Layer 9 of a small transformer language model trained on English Wikipedia (16 layers, counted from 0, width 96). Numbers have three digits each and are written without spaces.
In attention head 0, each number of a token's query is one row of weights dot the token's vector x. The head spreads its attention over the tokens so far by the softmax of query dot key.

Query weights of the head. A number n stands for (n - 500) times 0.00076.
q0: 512477537507462501498474466473531511479491530544460486490527448436474539467512515448505488449491539477469497548466540441488491479527589518445487467654382511539498489449551488549441467484480513566516583492492606479478569473511480582496565402539526538412480503538573558408506467536461471534
q1: 481491536505474451436411526467553522548402527546515458437540523520465422546547512530489488467571541551529464493528430518482460495553575543418505408554467503480545501389513487475412523530581515578585522480532415468497564536417493575597449495514451454416449503519477441461489469503430538499
q2: 473427550489577516548467516397540571619500455537533512547440455547364405460494506550451533445565546455394493588403564685446396532459557514466623427633374444600571454457663419427436516557587489560562535583520423543544573493478408585472636504493550440399470529462593479561548459485412615526
q3: 502549581479541488530487567528563441544546546560577479476393562640577471594538514609510503551542452595560390390566518534453572491652398523507492579349471468451577525549449506361491539478442531504432403555547394506553337463465390463557467585403432447600525491332345511605424513450463552418
q4: 506495527529472527684463487458491434517548615596526441385477513587577498351527382494453475572486420485532414425474498408546543533480417473458468586376525442490522510479338598384492505521427483556494406593516387456481429452435506423429498538517490546565490369465413547535513605450510565586
q5: 572504567550479585582511594525529442487597527516497486397437498445543551429370458465514484432443481510556446448499579344504539436513508493488396553492511567521482430563478547570580442463417531601466428584430548433505471474566492444494470507485498544536616551513534455537371562461560489580
q6: 421422507554517556438417637585465470618569410567666555618444527495342470596405493524266377486407611501484592514520465445481402558558616385657544531667437555352545492479662284658496375550688526368439539468604503410599497427471429538424717336563463500466350534575661483449603396510400412464
q7: 613395450516458418458522489474542551545396495525541513557523510509397475545647509499501529521393440531488512499543456539459473490388424501394597482433427420667601405430590659484450465508559516442598481438456461591356508482386516492401447552508436390330459527476500572504570416429401528487
q8: 375422611603691647562470604508428463542593565649573725541355578459594421353488326494319454362416451533511379579489509466335516438526485398596580705571639469254600540492504363537264386441505495380416451642452544428509335400485392439403647518487587621616516393385537510345516699496538264426
q9: 465514588490455336585334482513624353392661508578454527402513425708398410739454440508372501482536510495541425496477566544550550566529512567381371503424626439651494589401509442587677419558374525626477536709542524449388645600490464504345564582373454602542477526543384448703495611434389411460
q10: 443270500486564592466537479598370533816559562509747742586536680271491326380581484634439468411377521490456377563646505533426456527629355372512386374628436567540508431552590326604375527318728539456756538560491544686571369493562384699608579569520589502595465501431496566406482386610424515501
q11: 333533443604628564440501446600478467520606379596487504548511514543650405468438347472395412510324359603527352503580475447522416321499434455698495632786605369334612624582624217487505422396351548465439438608572477485674390593533356485639539540419455598513596334544580353386455553509509486664
q12: 571445524591516446484309446619454579647425361379514566551636551496497378567446656426597496461436514567468294524480559492522399476567477533504407466728442548558479438437711349551505493410602584523560514577480488695544639518678564548505512596587499561324433679613708365591725390653567580578
q13: 374610576612524550345474644541502572517461373490525542510407583525645447335385413436484435476492442757487277508574558634474409400554465474475549600544692409367596620595670240520495653532490658469341420573659559445597451640624615527582516549399384450504548487468521402407584627496580491548
q14: 320639522761655417385484520652563753496663569524555355720318758363278492453487388446336324445508456308378682496315275466532438571667354428579504356384084472701391467412547441383538315618436305606339663495589283545664567639359470509576442510817475589583580414640385363580318308716341548298
q15: 399501501499538742496406551405310472481467227500508514613649512720315507659448657575252532678398511124488559508577551566675491305406516830309649523579625565637630545307567582196212608683432460470803504263361546640536523499511515535433749388563546449238461410603492588554678435711156446414
q16: 487576501410757508313204479525232192553448722422513345540870426517326514672496758649473600231481869557431571159261613612435468479616603392313456465712448469897696361480565329458510429585430517618625493602324521618198608414655548672285427430538480619441446460511517326570471378427405435533
q17: 384595345528604533728504338429557534556357526396531545443314542763261604511779398440478471540604187645624259465158386396437625520366683571378423718322455663531381474560450410730385124460286365539274311589599399348460415430577393494454499457333394502441647690852670666582295590429710639477
q18: 414543385366350522546515663560604455489568498578494463509414377582743641469196724507634508622517608472699575647484599509392416674448310571494678571677334474450400427605370669514593408363252437320583634270377558677493653201591548554383539303506283455505655352652479328390425469386424585380
q19: 686435567578426654644170460739463877473615473453206390559447702238625507274456527563674463340152429670678528546563623597523471445491452658422310521426215255588644570640528352249412532302286309631476511570568338549441578285281485362556535340521372559598355591608680278566682441658459599357
q20: 080864587222445552418473698535409540478344316645610533379417376396278596356607397315487494543687485439249525573505361409586530461387545512563457579499364527373779442463473477305209571354698415286629538633629314846743263395524603604489526634442470396236454550438550667561681426354324537415
q21: 444665668771514555230428501184564491624405391508377267573555563740324256397700335354525374615686522484209748612247381651538502277656484505444399361674411415522746540573574465589456242408450393564482528684624517247254519585409333452361351195472639648421404599375682735461459735512482545646
q22: 327652561714412398748548337511449447388392619479594485408563706476565496369465614362555591468420607536330341507275641265391557550193517701506614694278467504554578537362394405483469431885384260472375526402565444480720611567388555511462614585417506478636497690559547499466357762281601417584
q23: 528387324477563659477249128353437569588482331433524647682862537611554678384756577381510600881289626304664764294135577791525515527497514413750547390639647609589480445365507781336493805507769505625641623472742434292694291694690510282427410419562587183423568423426696419586468729357544790367
q24: 461439733423529617536495535421515444605508735724606375580702528319524675472121616389505404556534573458465322703473355574538192761648748574275442544412445472521441572314378560365406406204572317515637368921691373392506324306444647719693506372431575298525492537459677509590362161463493626500
q25: 507359594601179499495548436345373498767250508364450433639399762400456574462426365702348518606418219547602563850852858786727576607575506530362389114621481658879471466492465571595587560434752868545653500568382480505560529347495543144784605634356499770752491516577572535587567412512335481469
q26: 541788513686480386522512721395629623502219497314330301449738222486461639627553352277568603700560515138470469711628497468699692230644471380651543442528503512694511226644451462506566213498611516409701247443509627551297392419580356545449574438283547692301645294586587947470685536569647472444
q27: 434695403519722569467778484293490570396623757710690412750434723266563558444387333605600309662574637506623515555513235472562473356509287522486604445529627516208573475801598274512675434279286556215417105560553331573597486521539463529593659323363763438443497448331460674418493439205524350340
q28: 450692276318516400703626268482586594476585221434597576489576626482453916341467560526415493240438623522314361492569695563118569496569527434389452514528263452691744636408548372405718466484484461519403603554610562539388342510573567428568331229489469883463393554604311554668563658640498514532
q29: 420387512387579367492393556635721379585405716495495553440559561457801258343470569629741582733865762700447366441427470508435364354492375655398584300250253527439679495516607465442406481395933336578709572585609609715544438643238317475678504445622432480273579674726629645550290374481818424669
q30: 301611695213638199490270721208600307443469184531449447276736381615510515415330198443811417419588493459425567562392502640355447292457517454632455613637479581455617717676912105442640404369633543127374311281562431380222492461686537678600493543449500712351399638328511392529394229418067262345
q31: 256440671464417522462423418486491655518446929408633534512490518364347583635522293363394717741332400539544417606418700339615468642575446671382475675656471214478599524682620026478452453530478680441508603564770841364669537226265637580448368569454506600374456495454395330479463408432542367455

Each question shows a short text with each token's key, already scaled and adjusted for position as the last token sees it. A number n stands for (n - 500) times 0.0035.

Then comes the last token's vector x. A number n stands for (n - 500) times 0.009.

0 ".": 438690445471466562535518520587384483616174604441544360410498572564684576502585462478546504520517
1 "\n": 283555428422422550535532509631353456614183569466469340409537622558682583509545488467501504522516
2 "\n": 352367513403417535557508526595362469624219575448512342402552647524656589505584481497518494529521
3 "T": 571205510328397541637444452593444432613173477518375346553567682599736517480532423474552536418558
4 "og": 761394603311337512677482492629463474604200561528382487526557638723755509432567430616454489449614
5 "et": 744699655380349461681458506652386504622172491515410429555565696750725507440529479552503484423550
6 "her": 464801645447336425607493517615389459620199482512405390567554609660703504471511369566550441380545
x: 534523423552483287445493421664484581553381595631445579428668544339531772501441574749466672496514719606647469256336608497326540703592457421625433424504630307626538489506577338449500375462536537517590456563560370242330545536598431541302567424319470414688493551508494254420530292621550614383
Which token does the last token look at most, and with what share of its attention? 0 ".", with about 50%

0 "at": 417728412469456562581482529584409490632171581463498361443542620621672569509606445495538489528563
1 "i": 155546380445400597580452516626415383629203559468407426515580713697685479501534392560510499477570
2 ",": 357355487430458559518459485578404418633218553422507369466510578578685556475592466483560466512481
3 " O": 591183475373375538609465489588480405592237462458402415520483712575741458459522421519510487515536
4 "h": 744404592376293483637484549648472388575208475465408422512494707609696440514474397673426500478565
5 "io": 739694564375335466591566508614469416575225567461433431550557697657699446483511441582470529457551
6 ".": 483771564461365453527531439636370386605142557451463375437503632593721600526547431532523498463504
x: 782585306593509281531430501472578560550409662445297444362626471259515690573481686431432690397482735436648420563337400647511507635631573354517582503481293443784438520510544594464572361554595407583548370480434617559340611597522486445497408426399481606536545501503643641561626284598666625485
Which two tokens does the last token look at most, in order? 6 ".", 2 ","

0 " ": 439697431451484548557504529578397491620183595438527357418499580558676559505588468470553522529530
1 " |": 230565418357440601627494552645394478638072483432413348412497643586702537553550415533478523437513
2 " T": 263251431323365545641448511621481422579130455505316284517546700598745482494555463490515529419562
3 "ot": 566176493297355558675478497613454466614157541532354415570494685718753445504540457584491467451569
4 "als": 800377591325346513607514507625390445604156492517360395530567668665691511476562366561506516322547
5 " |": 717677643404348521624501449651402454600143435436349368481575638595712517551530448523470481359500
6 " ": 486827704503354481633499525646443386607160471452309371500554654654740539512429435523527564394478
x: 716659421631540258669527475543568631454468436473331586484714479282523716534546501525328578474463655533633462520308440582336602750520512453657581749375363474440247449420612353336453414459711424588510438510540454386432514601398493417459533454533306552623488487504707532470529543638736581462
To which token does the last token give the most attention? 6 " "

0 " Eng": 425734427470476558592505539583410496617181593466519329433512602588693573466578442476538500539533
1 "ine": 181580403429397600629504551596405470639204578493416360521526684629695500460490416531484520435564
2 "er": 289254448391347588576461507579375489611241518505421337523565636644673499507427371553489485461571
3 "ing": 579167530372362546623491520592393470616200541464387366521584650609692509502484352562501505423563
4 " in": 741407540432405552580464486585433391634198575470442357513513660645690543488553460485581465502458
5 " ": 761688634367378465632541492620420356545247532459350354477502748596708458477467399551518538451409
6 "2": 489781671528321444667486497647446427625275443415316495412495731652716498434474396530566450503452
x: 656531412468547251674383423600541315412299465489392609307622389349455678481544451464456516451513613535464425469110571454312666540456499468738495793421452577661549389582526427422436346501580618580401461429248414277357576549609520615659460496422439587422489579580554591560690528531639487562
Which token does the last token look at most, and with what share of its attention? 4 " in", with about 40%

0 "ide": 426700448494469549546507518567406486623195602460542359441519586576679558494583464491552498541553
1 "a": 255556417453456562575519503601409482637161556459512355461523623612685551494583413520546508516547
2 " of": 361366488449461548515496495576401451635209590460543354450502588568680576497591480464551488521530
3 " Ro": 590132476395363581583485489591509410571250531486421384488472698666721445480502400557515496502563
4 "ad": 797367565369325537659509467620497412532179503537377351562544690625715445447503339600444469465491
5 "t": 797724616364359505622540489631385435640198509565284348517588683658702538504501367600567549412517
6 "ri": 464845626436394485698516426613469446625245603485361403464598699707782475458504393554541451497527
x: 580417550634476320637492406588500501431268566488241662441529470346561639385567429665220565302475540579417409486308594646426494733634592360661443491519453531525550633739682397302606379559540688554441431564560401519455500480318421428582352300484390758491480720591350393537606417572411581505
Which token does the last token look at most, and with what share of its attention? 0 "ide", with about 40%

0 "0": 435703431448487544563498529576413487625194600432499368417513591576666556490584468477546499519520
1 " |": 297555435419478568581524529614377490621134562421497355399497604571663556533595471473519510495510
2 " ": 241283454299407581648448541636451394609133475446290393480549693670713490506476448534494582382456
3 "0": 549231539249370524660442522683483391618196446466262412413493698705719481493533453498496507350541
4 " |": 794386631327373549700502500665436436585085418471326378437509691667708480516531449555389483369525
5 " ": 791688699419365541665476536632477451620137451463286465448533671719717469451488451569463551368432
6 "0": 477780716461377443671474473669486409590182437494260422433517661716709448497523482517475526341534
x: 585438405801482343522477518428365444607330602451222630438563527350461428440630490533537563662592596522637464476287490489457630505502535545605450579417389624560482418609649381325425413632616637686363389491568463382530442450274500369399482492191424639698414514681715540454675410585613421677
Which token does the last token look at most, and with what share of its attention? 5 " ", with about 20%

0 " rece": 418730419474483561607510523619411486604154562506502358421503633610694608534546416486551501573520
1 "iver": 175594421434456579623457536613390419598141502503435309481526646666668580504503353535496463499522
2 ".": 359365471453430545524528482609368462604177580449540369403509581564686607517572462485533499496517
3 " As": 562266485415379531595388492643458403555214435511458429473540623574699524500513395481437423474461
4 " a": 771398585343376500639452540679440418586190457540417419477482694659693507485549417449517445449460
5 " s": 736681641393356422636465445609471433591229456601374367494434712605728553437532359476527483470514
6 "en": 481774669440346483627507465621506381563270490534411415456512684614712514454533391576454501482571
x: 682555493503492230410427304467567421437365652360592565447603431461470777508597540557537667503369540479593438366308673416392549879478658356769446512419473575447432494488703258438595652584777576562600565475429584541552386453571375717513537573600419498557449638504486686496496563551458622501
To which token does the last token give the most attention? 2 "."

0 "ent": 430697431477471549563506519566405494623195601452532363427521607564668560500587466482557499533553
1 " pl": 153544353387393584636501504624407410541195500538307343434523672711671531506544358566522512581502
2 "ac": 229278435390398562690429448614453438553183500575301385457510657680684577433546370570499436513493
3 "es": 554184481355406559633458466631441358556205436516367403509583674644689569545500354574522449439507
4 " to": 738396495399393508538495504603479361605181489509469373527449662645709565556539450467565434463491
5 " v": 745704652393347422606523531641432339593144510591350322516487727618721532444519386516514439455457
6 "is": 496815648473350485637546471647465488599265519589422386487433695666714559409466354607503541424502
x: 470394375492461192551409339572576513485513493513256621528756470355499496600491554628447709266427775533423458543417731522511559624695624337569335599467475491544557414560756393413507636429717685573598568402497613414459315447506293539419542548617505440534500318498323523623402660713511565539
Which two tokens does the last token look at most, in order? 0 "ent", 4 " to"

0 " fl": 415720404491449558569541484587403459591188582495495347415506595609703593514581455505548520529538
1 "ies": 199576422427468577600478521607420395596189495558375365507527647577656528532528369540484519436533
2 ",": 357355476435471558515470470587411429628224555447517366452496577586689556489593466472553491510488
3 " the": 575232494374381529553438445616414407616204508463444383481513677613707512483560442459511455445488
4 " dist": 780412587327319478596551433657397387556200502596349357439520698636691561536534386524447496507542
5 "ance": 796687599376349479654529454600378406562209488571340399512494683625661562475541353543505463409551
6 " between": 469754608459362463526460434626416315582236509480420361481525654649698507539506425517508465463501
x: 657452394506592233405547502544640608625569788438531568373649345558509792592385692503344606350498660424513558484451452440427545638606507376669565427459393664652409417449493570448516504540464396691579531537490463445346552459600420643401551650251390652544462593515501543550668549452607698524
Which token does the last token look at most, and with what share of its attention? 2 ",", with about 50%

0 "r": 421708434456481552559494528586416493632197579451490350414523596561670548492605467502555491568560
1 "ou": 167585441438424638616461542604513474588168523524444435467532658676676504460537362563494497523517
2 "b": 262252456324373570650430469632450446576187502491304420526561672649711475491474356653531445463481
3 "a": 562209448368373553591517483611476388611213516458370418511592662673669504515535357601541502453530
4 "ix": 811371539409346539597509505593442451615188549488428392481546640660735527462516353518502480450517
5 ".": 674619539459405492517505457599396421611194578445509381413517583575703611505572466500547486485513
6 "f": 474807717529377490638541555669419473633162462520348423399573662704664515529509407540491532423525
x: 613511427598455500488577524422443506408316630583669547478792449363539573562547671631371447534412627514630575542330512496372626686621538383765453562436361369662495375473499414301597420423675419620291565391416508372353443460342345576432363578450538506468446436645624481671566341636795482518
Which two tokens does the last token look at most, in order? 5 ".", 0 "r"

0 " the": 427702423475472561553485504585402470628194588454524369429492616590677557496610463458541489528527
1 " use": 197585390479394609621448465621374364563214510546431388500531672645739514456503363518486446455544
2 "ful": 298287450400404556603471464601467418570251503490436380486526657650665511485555373547455491433567
3 "n": 584189492368297539632451486604383427568215485577364419496568674713679513434539418534518463464539
4 "ess": 805370556407367485638501513609330408565222408531438344489591670669663559447482316572510467425481
5 " of": 696651547442401504523471466598423348633245518485477370498508657623687564500542446511512481449515
6 " the": 472734594454409474551484462592416399640220555462499385484503660623689517491587450480517474488516
x: 624580478428462278393370474529665472549394853512441540519530477489354767487461615536327584393496596537583613360359523551456511657633502317490558541461277617677471522524585615322556337712609476707533574488423566560550570438519565502404521508487310640577494563567553640580568441505615708567
Which token does the last token look at most, and with what share of its attention? 6 " the", with about 40%

0 "re": 417720450486482555559506543564417491630183583486535341435520597556682560503589450479553505545548
1 "g": 215571406414384563577504517614451472634167595533428391458557671588735606495531397538488523510555
2 "ate": 335334463433442551541508509583403463635194574461504361454505602590686562487593456482535503524539
3 " pop": 568173446339394490631472461600389398590251488511355343548464667627720588471563384532493519465485
4 "ulation": 784388543386397519588535490595373435582176488495424367496510650624649589520574384516509460494548
5 " of": 658617554463440516508509479583401434627222592462537360453498590572682570502582478471539492519524
6 " over": 488855653458369466609495484671460385604208526534373372446463699715748544487445416514460519450476
x: 618435332627578243445461524472540504605442699463629628428707322414457455517506617488342536366591711546457543522409500613415518786751530294782627515535382431672515426500524572323599374612585617639608458586376560490328507519583420420451560636341574483610477269532604431438437633556655626540
To which token does the last token give the most attention? 5 " of"

0 "co": 410747428498481568568504522580420465641187604460523359446541629600695547489576446514547511532555
1 "ing": 229566458426445562559476507576411469639166563445485355467523625575691550489564420503523483493567
2 ",": 357358488426459561518471493569410435636226566428510369465512574580683558477597473491562467510485
3 " cl": 600190493357342513617472452602483422542227501523327350461427662672716579503458425566512521499536
4 "ose": 785403527389375553575499488599464398562227469575416377484487646679648493482538417579470485435513
5 " to": 730666577413382494557476506606476353613177475527439360514472658659716543530534430519540433447472
6 " the": 469749604448405469544474468599433393632217535471476380488489659627681521475588444499523460484488
x: 688513450436477289391384509524672451568408808495449564519510523468346758465450576548372537442490590506529616338379566566441487656681515329522564528449266685671456521536545601300527341687613505690594563504401558535586558479513553508400518526457230619642490578495562645577528447501591729546
To which token does the last token give the most attention? 2 ","

0 "ated": 427699436481473560544515516586390479619188595461539352435514595573677558487589476491547504533554
1 " in": 275557446450472568545469499598407420633190558478489348464480625611684569498582465465559486509483
2 " ": 265267406340391544631498484618407361540237534469362368492507736604729443464467395551494567457420
3 "2": 555223544352319552639432492654438429633270440429324492416482725658733495421476385527559462484441
4 "0": 790380630384379491662476488631446451587250540442368435449516731685698478425417397584510507443453
5 "0": 773703621445354512646451446657430455622225481477386447444514689776747549383438407571450556430409
6 "9": 468808571396372426546515494638393354545216493524422345521532634653685492520409404558436524447497
x: 697501394478683331384437419524483453541436605410238514476703527467658509498485622674478570510527789364597514495242490464589711611601596468645585488334571466579328519616433562496761475620600561656462432421581508508360626504471266491310543622433302665541515608637449502506608469677522740562
To which token does the last token give the most attention? 1 " in"

0 "el": 418708445477468563566514536560420489617162591457516357438501580582668546501579457503548493556545
1 "ed": 299539460455463547532506516566412479623187592463531355435520582558673558490590478484544496527545
2 " the": 339321455413434552552456479586419437634217553455480382477514643617685527482596467462535480494518
3 " US": 550140493345384594674520476612416374561183518484375352488536737622727416433591376552499454465541
4 "A": 825357578386367541633528555625441432583161458488403404543559711660667447480551375572440456457542
5 " ext": 733674606405353423606524426651446402556203545518400422441540717661746615522509411541422532521493
6 "ens": 481790646431346424595506499609413454602192381580438406479475682714671617403534343510474491441448
x: 524504586527497392439501388669524407656422576530319740492624437318543571466484501699484503507391513511832486459353729601571611519565726319615482655200459771697518373457709445432369620421673536653502507508499389271441440469522391598407625570634345482506516443604539523621468352500420638375
Which token does the last token look at most, and with what share of its attention? 1 "ed", with about 40%

0 " comp": 422718427483457543590503494598410476607186572508508416464494609606708605531562446507538516583567
1 "any": 225553370455384549551527495627427370575234464482429405580508680613663544557479356570463474473579
2 ".": 364370469451427539519527487602371460609176586450542368412503581557689601509579468475541497508519
3 " In": 568266505396403540596443474653422425563215454550382426498481647599675534507514479431524429516443
4 " July": 806381517367354493663521511577446411525207522543341354495459693600677433489472430507535511471446
5 " ": 749699629398361426610487456609449397542222515464371371504493727576739451489426414524495563465414
6 "2": 479760647518336427624479505641437458645254461443357473475503707617722502444433395534604494528452
x: 617527385379588244737327395576486287411383566523450600391678395397532639455490486506451534400546740488414442503200537450254634511418494509761477803384474524705599448524612404501454409486525538573395439380312442275280615537561526517592444499487399572363471591524595503537712444599568472583
Which two tokens does the last token look at most, in order? 2 ".", 6 "2"

0 ")": 435694436466478563535494516583390478626180574443529379429520588557684573513582462460545483525534
1 "\n": 300552437435445557550530513618348457619184555438504335410527616560680579508580497463530503534520
2 "-": 351314461341418622654462505646369465626216485478369400448546609619722457516548454515435491466511
3 " I": 583224523364359608648478506634406456615179445495395386459496632590738448461575349472418469492542
4 "N": 804389569379349571634577507628381413579176488536411379569502681644720386424517427574448523470565
5 "S": 768704614444376488631509503622384425628165436515387394542542718608687403419544396541466540487502
6 "E": 475802659494371485610537472642405423601198451470360424542587639605697453483560370573443524484540
x: 700558527646582419529472479452588565504401618449408617402678393473681710619418671653565596474569564474603674609324627600411556819532443434547398527494561490487570339581659292496652541685611622523279354499376272425482533556416557533512560518364378536537511561584566464549748086509358510447
To which token does the last token give the most attention? 1 "\n"

0 " team": 420734430465477557584499539564420495615157547447515363453503622579666590525581421471546487517540
1 " exp": 191574379421408549663485527666462451577093504604410427470503674678744596561477382506553494535498
2 "and": 241286420361386564640475500670497435571184510639364372494466678655719524490447360576462491460524
3 "ed": 565224523425376534554475490589431411588217483515419370478543616619664561488482405559499482415542
4 " the": 712423538405418517571483481601415451621213535466489393442516649615664543492585457440535475467502
5 " comp": 759701615419375487690511461638407467578167510580383485508460692697692575529513393543522533546530
6 "any": 487799614412397433577556456624416379579206482468403420573521687617654523569526356576472474473617
x: 488570549544586414314453433498521455579513657400252549291601558261485804535354640558436540636562718533359510549340496588517506744647611335491504476360520590569540500493586469270668350522648484523499465592420367397299585430513526618382592663470312472561510628474574476460589232487514779505
To which token does the last token give the most attention? 0 " team"

0 "d": 424721439458483562554503541581420480645175610462518331433528594578695551495580442497562513532558
1 "own": 145572457444408591609445499561457413615188575479369333516522649630729496465481348542513490451507
2 "s": 269269456407386530615460509581424383617209488517362364533573690585676529543480326549515514447526
3 ",": 540304508439449544515483482568415428625230571434524361452506569577690554480593476486562494515507
4 " he": 769397518370347486571496435590485391577237474541394433462561666626715611472555423533512517430541
5 "l": 754702640375348452621498466657388418531154459538343369474516691636639472520473434558455456492553
6 "p": 482830595454370451609517535602412385583149423575378367493581648620639516526484419604509498474507
x: 688520628631460489237544419237551586510361536502459494640598457345637610475426648735450698341409730395694550552323488587399543724659481604573662522375413587552501486669419340439580523448678598554545437532577434271240572528372441386465534489388312586591494553430645472615450328549664573452
To which token does the last token give the most attention? 3 ","

0 " Car": 426726424475480552567495536565444467616196585472508331430499589588673553487613460490515518549532
1 "m": 183595342387376566651437522591462467608162490612344350521579628697699455453521348641487526438516
2 "el": 292269417408345556573507483609433450556194495508365360532534577626675500517412370640503492469526
3 ",": 539315516440456542523480493568405448629214574429524357447508561560675553483597480473565484518496
4 " Ind": 803399584367351497646482464634436434541165484442403283510520688624726508418521385527489439433509
5 "ian": 725687598360318498602560536609419467596249560468346368527494672663652561412534464524503430418494
6 "a": 482807612425365444609563535614421452574203504466451360552541712635609465480522360578542484459496
x: 547426477387479298255386506727590425602420606427155584498607471348492640378363475916485445333558566576583599457373537578460624656480555369528352535466576542533468441540677488451676477523697442554355431452457380452330641408497441489514490496463441557498499508341624480607636351791505656500
To which token does the last token give the most attention? 3 ","

0 "in": 427693446465477550556514533564400502628198604451530355441520580571660561484582472482553494547540
1 " F": 153572393349411583661452522580425423607194454502367345460548702625715459452548355553516542472585
2 "rench": 286318405365355575614502570643432402562236540482376376533557639653667531423544382552479433454534
3 ")": 553267492404415547534454468613415385605190494465458419477553646556692559542520446493532468489533
4 "\n": 684423549425420516536538501618350448625188550440506334411529619555676585509580504460535497531519
5 "\n": 669612617483407498586523524618347463636215558438502347391539662539658580526583488494499471538529
6 "=": 467790597511327539672455491581362418589132504509466414453512675633668408461585453507501507413506
x: 424515521490421306444437486552526579518493492536381404402608366407429655719418610571390701343493583351733460575416541386487526734549343384522462465430448748693432540451610402245590397573631702627451505513562565446549483458527656636392392597468218650596521472649632614593617384809538345464
To which token does the last token give the most attention? 4 "\n"

0 "ol": 425702445490466550570501537566406493625168585463520353452503585572680572485576458492557476560531
1 "ished": 271554436441457567544512519593424452617193606452493356446527605594677548482574456517519508508543
2 " so": 276283440471383572604475463613466403551195523533486411461528660674713529491514430546484539473541
3 "ft": 549150510296371553593457493622427451589223456595421338523597670720730533439528369550466499377502
4 "w": 814403588370361530633481417613418450596259496540313406455553655706737550457477351572530472427501
5 "are": 767710572433373502624490460621441402578215500474388403525545679656722499454488355532438474470522
6 " in": 482764577489410497573473468595440380625193544484441353490490664637675554478557452480557461506446
x: 638566322498534226456369515517738497488447830493449476397590359585448660558500604558289520329394693476531587484434509551336548555618512375689515558452326591762448483480530547384483333720515531599537559526429609498314528549555541440476549430314371649644494487416530618528594555523597670499
Which two tokens does the last token look at most, in order? 0 "ol", 6 " in"

0 ",": 438688445465484552527489515572405471623204586434539353428498569566676559488594472470561500522506
1 " Ind": 181563393389380581645445475637438436531158503445413288503524696631724506417533387537489437438516
2 "ian": 299284389381346603619539552602420472594237574474349382525497675674643552420546458524499438426508
3 "a": 560192459378350533625528542612431454569198519453435374545547713648611457479534360582529488466504
4 ".": 755402512423356513535519463648353394603131562453461378431517633603713607519551426525527492461496
5 " He": 704651572396363457573511441570467411563250466516416424463590651589681601466562441529509497438555
6 " played": 491802631470358501616436477593487402590175455485445376492518699611715541497531429475491402392504
x: 603497643584478256470445378589581523597538627415423570515655373493372732515532585446326409508466551442576471502401598476346532824607560308443536441358499721563350516518469435359486483706856403757508522577503529279432484458531548396393580587290405422627456528427673477477489461731513635554
Which token does the last token look at most, and with what share of its attention? 4 ".", with about 40%

0 "1": 436695434452479550557504536585410488626193600438522368419506582566677551491576466471545515531514
1 "3": 180576423376433589626455546625433412623170562432388350422524663644708480469480402533488511461514
2 "0": 235250482320403588674450548647451427619170564460302372440531697687694463424484383541484496396445
3 "\n": 541280517404427534550539498625345452621183561438499332410531631563682571507578490475515500527509
4 "-": 729438603363377581658491508644375462630213498488378393443539616629716457521552458524427490471474
5 " Total": 744699596447353511604468421569411484596262495508359405464514610577730573425547371479437555477543
6 " t": 475819725445416411651497427627404505583179504571347314510532677646720582489561381486516495413520
x: 528571554540419389461419483399462527554497480328387772531688623276432690602568589492289490426423514648603700587349581830332516555629571397553408384567475580591474586510685456310785569563715571645556380596430494465429499453374626396486512585475352466469439330530724484490733475540530528658
Which two tokens does the last token look at most, in order? 3 "\n", 0 "1"

0 "ers": 423710443477476546563497524562402481623188578455533349444525603560663558504573437484548509539561
1 " has": 231559398476431566577443459606447343593201472489475402473530700653696581532518401478488480437509
2 " since": 295316421443409552586512518630418363596182544531502359505461691657679551503512430517508490500489
3 " g": 568219469294326482573537441615468422565223507593367362480534685641751652474545410530459511450538
4 "ro": 753452559366382522642440448612439515573227484612350466471472609640640524420539449481493398447563
5 "wn": 737693607464402520564456468615469406601233462532403363482550645625679541460452368549431543414488
6 " to": 488766578466404478560498512601464396616176492506476357502456659636693554533537452466538458458475
x: 625477588493309320504409554506665519555609766421352463644582453575384667473539612478363593366454744481653621466388504568485515572707528362745509499333374450635460421542442531346448381761659586653601420605589570394374626548549569459566588512309327680595485568501570531532652442536555698497
Which two tokens does the last token look at most, in order? 0 "ers", 6 " to"

0 "pp": 423714451480476542570508526573439497625168594469527367431518613575689567547561456482545525552555
1 "ers": 218563423446445554574485559579398435639148513453464343463540654592665541523516366507514497490561
2 ".": 361362472456429543519529487606375459610179587446543372413499574568694599507576461480539504499516
3 "\n": 539290516402411519526540503631357455617191563458484340408539616561681585513544490469506498531520
4 "\n": 678422585443414500559520521596368467626227576449514338403551643529657581506584485499519489536523
5 "F": 738674682420369522651514512631403476634174441563413384423532713610685493496532368477529528424553
6 "is": 507792662459313436641518486663450490580185538579443413489506684659730537422501404501441494429526
x: 516347423376470325489428265541442641618500699469181621479598470264457453585433615697421569469442570567534504470502677502529504828701756431620437500536528613540496422571692237421489393508716610649509443425409559440451291464414444452461586530615483583475525356561453425618451559671428533474
Which token does the last token look at most, and with what share of its attention? 4 "\n", with about 30%

0 " de": 423727433486480564566499498573439469605202590482534373422497621601692558482614466499558488546537
1 "b": 172576385342428580676424485651433471559179495533325399470485690638683455461505385640548437492516
2 "ut": 261276468374351542638468531579415452598138489551333366471558646710665514445521393543445495483455
3 " against": 568178496390392577587445503574505382607163550454438359522530691658714494493538420533529473393505
4 " Ind": 782396570357339513645506492615442439536176493442414296509534691608709485423552402547487447447529
5 "ian": 732691583357304505599565553596434461606227548471363374534490689669660541416550465527490442410490
6 "a": 477811597415352442605561544602441443579216506471467364547537718645623441477519358603523496460495
x: 536391530343496224270407485679568425625376619414165598491613473390495583402351442927434439359560609606581607444369527571448650684464531378522408525449560553543468438555680507473686500518675434531352421453447379490339654437528438570496494545484436542530501541332609464598637339777496641483
Which token does the last token look at most, and with what share of its attention? 0 " de", with about 60%

0 "ri": 417729435487485562572483527587429485648183596459516361433523629575708550495576446476571482549544
1 "pp": 149583440411426584636438511627475495624133562527394384490546684618735495553504367560547522528553
2 "ers": 264260438390385556593452541601399387621151477458383360475569670633684518525486329540500485443557
3 " was": 571225449443412578600488483593421361593176495523447397469504639598682592524560385486511494451489
4 " rec": 791395535388336491661554499640375412554148477637453363453419711700710595477490391502473467494509
5 "og": 765672614377368499684503449614469451537262498613405404498535615716703589403480391608399486468514
6 "n": 472791680453366440637509486672427468597255465598344429502525669728678597446490399542497479417506
x: 512297485524542314394612394496351531572537584541445768306759458515466744579452507634370685380411704552703389450302709690429614527628546528664390424433594406508576475582539562443549475498678536475398699444666359327304484558628306474401572402526494432414507335645422405414602516600521487532
To which token does the last token give the most attention? 0 "ri"